Layer 16 of a small transformer language model trained on English Wikipedia (25 layers, counted from 0, width 128).
A neuron adds its activation times its output weights to the MLP's output. To switch it off is to set its activation to zero at one token and run the rest of the model.

Output weights of the MLP neurons that the questions are about. A number n stands for (n - 500) times 0.00055.
n34: 624 532 619 309 449 367 513 555 642 512 400 761 294 668 632 629 415 567 283 394 724 383 649 543 381 633 335 581 186 327 549 590 798 350 620 652 423 457 335 485 425 481 616 447 518 470 454 725 517 451 496 748 600 637 627 285 570 446 379 495 662 359 394 393 372 816 429 385 645 441 214 343 643 311 587 585 653 325 651 531 571 398 491 419 804 744 591 496 384 372 613 527 336 598 563 369 569 635 491 449 341 361 363 395 465 238 409 441 159 634 908 504 705 308 513 412 573 393 610 547 414 704 436 628 281 220 449 459
n77: 533 318 533 415 460 317 460 544 802 679 696 682 637 474 436 578 312 650 390 544 535 371 446 638 201 238 646 587 713 265 479 652 414 625 732 526 432 396 500 225 591 521 395 580 484 464 665 277 607 562 496 334 719 396 477 409 509 772 313 415 604 512 556 411 585 395 733 596 360 543 532 606 435 372 399 530 242 369 536 406 604 690 376 371 547 759 648 407 484 685 512 397 305 711 326 599 470 705 406 599 542 537 322 374 390 583 377 445 526 441 525 467 545 140 314 697 572 567 255 496 528 561 564 376 367 570 444 465
n87: 281 628 795 334 294 596 436 460 621 674 280 420 676 638 583 643 471 628 553 185 704 633 670 215 322 426 554 410 373 443 554 269 582 531 512 496 560 492 210 712 698 475 263 447 582 476 321 291 512 413 477 574 127 409 470 355 652 537 448 559 699 365 610 574 419 488 442 528 610 594 684 687 589 537 637 624 555 542 444 687 629 509 432 513 775 526 492 584 412 646 246 504 504 433 590 622 526 707 394 582 389 504 519 555 338 433 243 464 392 523 334 722 557 782 464 391 504 467 542 471 629 622 540 585 504 431 444 573
n158: 479 485 596 508 560 445 476 399 798 587 470 564 683 694 637 417 542 563 572 544 721 440 343 262 310 393 383 36 483 204 521 520 647 607 488 596 549 658 526 620 672 478 782 299 492 355 647 533 581 836 228 483 666 508 508 504 332 373 652 453 531 394 472 605 567 461 488 504 582 308 576 612 504 487 578 443 581 649 700 620 275 431 232 491 556 491 729 439 790 547 444 809 583 532 464 424 579 492 367 373 672 599 481 560 282 484 559 485 279 611 540 405 694 439 414 436 555 326 601 504 508 430 258 578 596 542 265 547
n241: 341 438 602 445 496 732 579 368 581 681 540 426 318 531 640 556 302 388 468 394 392 233 472 542 553 407 337 586 795 413 646 294 309 371 796 504 644 512 470 578 337 507 492 614 653 607 476 274 783 543 330 971 649 248 441 667 468 318 542 561 347 583 545 492 296 444 255 603 355 598 622 394 663 432 529 301 626 478 654 229 603 654 698 261 455 549 343 637 388 572 504 722 643 554 467 622 522 606 437 857 504 689 594 606 617 516 416 515 523 358 672 391 508 550 696 334 363 508 239 572 492 488 529 354 508 496 616 528
n253: 396 468 306 305 504 472 173 383 475 581 393 738 534 559 433 585 304 596 754 326 372 599 715 483 550 578 436 520 473 387 517 492 504 260 629 288 479 554 288 361 517 385 357 723 487 304 467 259 259 660 696 535 757 323 580 554 286 447 394 291 459 667 442 244 289 394 273 350 518 541 521 547 458 526 500 89 535 430 492 581 566 491 442 579 500 414 589 504 559 556 631 262 453 292 484 554 595 641 538 473 773 577 547 327 661 537 415 274 610 250 567 551 509 320 529 730 793 465 520 450 200 680 463 482 544 509 416 613

Each question names a token from some text and the token that comes next. It shows the activations a of the neurons there, in the order above. A number n stands for (n - 500) times 0.0085.

Then comes g, the gradient of the next token's log-probability with respect to the MLP's output, scaled to length 1. A neuron's effect is roughly proportional to its activation times (output weights . g). A number n stands for (n - 500) times 0.00084.

"vent", then "ory"
a: 426 497 592 488 514 501
g: 405 407 561 603 634 596 696 556 559 457 508 310 473 508 653 489 516 480 402 436 303 433 665 524 468 500 543 445 598 640 399 504 340 407 534 370 487 296 452 522 478 549 447 384 531 415 385 465 618 586 465 322 391 629 658 371 502 504 568 572 704 311 484 594 366 409 340 558 435 493 620 627 567 621 686 667 656 545 535 535 398 439 529 430 508 663 419 432 669 362 416 554 588 431 566 646 522 528 536 576 613 681 598 695 540 664 330 557 396 491 334 610 518 701 621 544 538 652 338 651 599 558 451 508 686 522 552 400
Which neuron, switched off, lowers the next token's probability most? n87

"u", then "ade"
a: 480 499 24 501 476 495
g: 546 307 366 594 439 511 582 587 472 404 456 453 589 638 540 566 681 647 616 554 527 573 512 415 486 505 419 409 477 611 445 580 577 626 473 436 421 830 500 443 472 541 400 623 514 618 494 605 397 441 727 484 558 484 591 631 290 473 176 516 450 559 354 397 460 612 503 501 542 537 653 367 585 543 498 443 678 358 299 220 433 593 480 416 699 482 506 458 446 520 584 525 528 543 539 460 551 617 687 667 376 377 597 439 270 310 559 334 391 500 550 412 445 515 497 624 388 533 411 673 490 406 512 555 431 396 487 499
Which neuron, switched off, lowers the next token's probability most? n87

"ant", then "."
a: 521 488 468 572 500 496
g: 558 505 575 305 567 479 279 613 386 587 486 531 395 594 531 413 577 576 512 758 603 692 465 597 507 382 386 471 439 421 463 539 400 508 548 321 531 401 514 530 544 598 682 455 469 335 662 535 356 574 676 535 513 390 400 579 488 495 725 511 371 264 517 497 563 573 402 225 526 439 450 688 361 518 570 721 489 523 629 589 464 569 287 399 613 581 313 450 605 438 469 376 370 604 454 491 432 609 381 551 439 527 453 423 401 613 519 433 571 503 281 501 589 617 574 591 447 442 514 561 488 565 375 439 608 634 757 453
Which neuron, switched off, lowers the next token's probability most? n158

"on", then " or"
a: 534 524 410 498 484 297
g: 494 531 527 223 526 597 494 382 475 494 497 473 609 470 401 707 523 431 362 548 422 404 496 378 547 398 602 422 529 552 454 428 456 360 270 518 634 669 513 650 536 548 641 460 598 523 697 600 571 568 555 371 293 341 417 574 546 542 686 476 409 483 356 683 368 434 470 499 554 409 558 570 542 338 563 488 424 597 407 507 401 547 488 599 611 582 365 582 497 459 468 545 475 718 726 523 557 681 580 551 515 381 422 698 338 657 426 462 653 352 444 602 512 594 599 565 376 247 483 439 356 543 385 593 482 507 361 275
Which neuron, switched off, lowers the next token's probability most? n253

" book", then "s"
a: 505 507 509 512 499 681
g: 513 365 422 444 364 412 512 615 627 525 492 533 476 643 621 572 445 349 664 712 227 486 664 568 573 763 567 541 697 689 341 363 496 507 496 542 582 626 629 509 445 578 500 414 421 398 262 562 498 497 466 539 601 392 544 573 483 612 481 482 608 606 402 432 325 452 542 523 473 365 482 421 450 479 575 421 444 388 306 478 580 446 502 388 551 322 550 443 374 446 553 525 530 514 567 649 612 352 588 629 469 703 459 628 511 242 259 358 538 385 499 563 365 570 543 394 664 497 388 493 469 563 578 571 434 403 397 675
Which neuron, switched off, lowers the next token's probability most? n253

"ay", then "an"
a: 439 487 495 507 477 471
g: 468 565 546 526 586 640 372 503 488 537 592 374 471 368 416 575 656 628 424 689 415 514 413 600 474 457 569 389 372 442 571 228 610 384 625 460 546 645 426 496 385 628 668 531 574 542 617 441 478 438 500 577 724 519 368 373 554 379 684 295 394 539 437 465 402 255 377 479 541 393 273 381 450 524 592 554 370 426 570 597 599 516 508 419 370 429 535 455 344 551 467 577 404 289 546 631 328 500 600 272 538 631 598 459 729 567 637 482 639 377 474 606 504 596 349 402 554 523 527 314 486 393 414 413 478 533 577 500
Which neuron, switched off, lowers the next token's probability most? n34

" B", then "uch"
a: 502 484 439 480 494 439
g: 503 558 541 549 605 612 767 383 273 693 593 454 544 587 556 549 412 416 490 549 501 562 438 515 610 465 380 370 384 540 444 567 359 509 522 410 409 510 574 575 387 741 674 587 305 362 381 376 559 536 371 625 369 512 456 656 622 576 519 546 519 465 297 562 773 664 472 580 559 614 371 571 323 548 618 621 428 606 385 437 303 606 682 452 588 507 433 409 371 481 597 472 524 659 551 463 492 386 428 470 366 439 344 503 377 532 453 568 445 390 439 554 416 483 588 412 678 335 472 447 615 523 366 450 552 386 489 280
Which neuron, switched off, lowers the next token's probability most? n253

" the", then " G"
a: 476 512 389 462 485 476
g: 486 600 512 497 717 408 468 718 489 575 444 492 542 343 632 459 604 433 599 433 535 428 356 653 567 466 483 426 357 644 522 432 593 373 403 613 612 367 562 310 514 626 536 458 507 730 472 533 489 343 473 428 504 341 706 667 564 301 580 422 509 370 370 515 661 343 630 323 576 370 507 586 759 313 278 575 444 374 714 477 475 481 534 519 481 599 470 461 768 568 530 545 415 502 400 362 479 489 546 614 543 540 545 589 511 458 580 562 532 439 497 454 558 429 237 629 554 421 533 582 504 478 365 566 501 318 526 431
Which neuron, switched off, lowers the next token's probability most? n87

"il", then " in"
a: 503 492 467 485 500 432
g: 398 431 466 703 396 514 594 513 453 580 683 425 403 546 544 651 436 529 446 346 602 301 409 273 534 495 362 598 561 671 492 654 434 387 481 447 589 546 570 535 380 578 609 379 377 436 547 630 593 432 423 376 492 699 430 353 521 453 513 501 376 402 362 608 568 487 500 287 647 559 433 512 441 678 636 520 303 428 365 426 238 581 476 547 650 322 595 449 416 546 507 493 601 600 414 484 476 534 347 385 581 327 454 561 594 269 515 398 381 588 431 370 540 553 402 579 456 354 366 478 366 504 468 675 508 652 480 677
Which neuron, switched off, lowers the next token's probability most? n253

"ust", then "ice"
a: 364 469 621 393 507 475
g: 320 524 491 643 554 613 338 701 419 509 505 503 340 446 337 513 540 477 335 266 439 375 521 333 581 557 530 548 604 576 361 415 519 546 516 516 345 595 353 556 586 567 529 564 631 663 582 545 303 491 443 477 457 685 263 472 306 381 672 582 398 288 438 603 608 431 436 547 514 473 404 442 430 470 545 644 575 500 673 272 684 552 651 384 532 584 298 448 450 569 406 435 538 507 339 586 368 359 353 476 428 641 422 452 359 475 464 363 403 544 388 486 526 457 462 515 385 572 305 451 433 557 459 347 526 457 641 513
Which neuron, switched off, lowers the next token's probability most? n158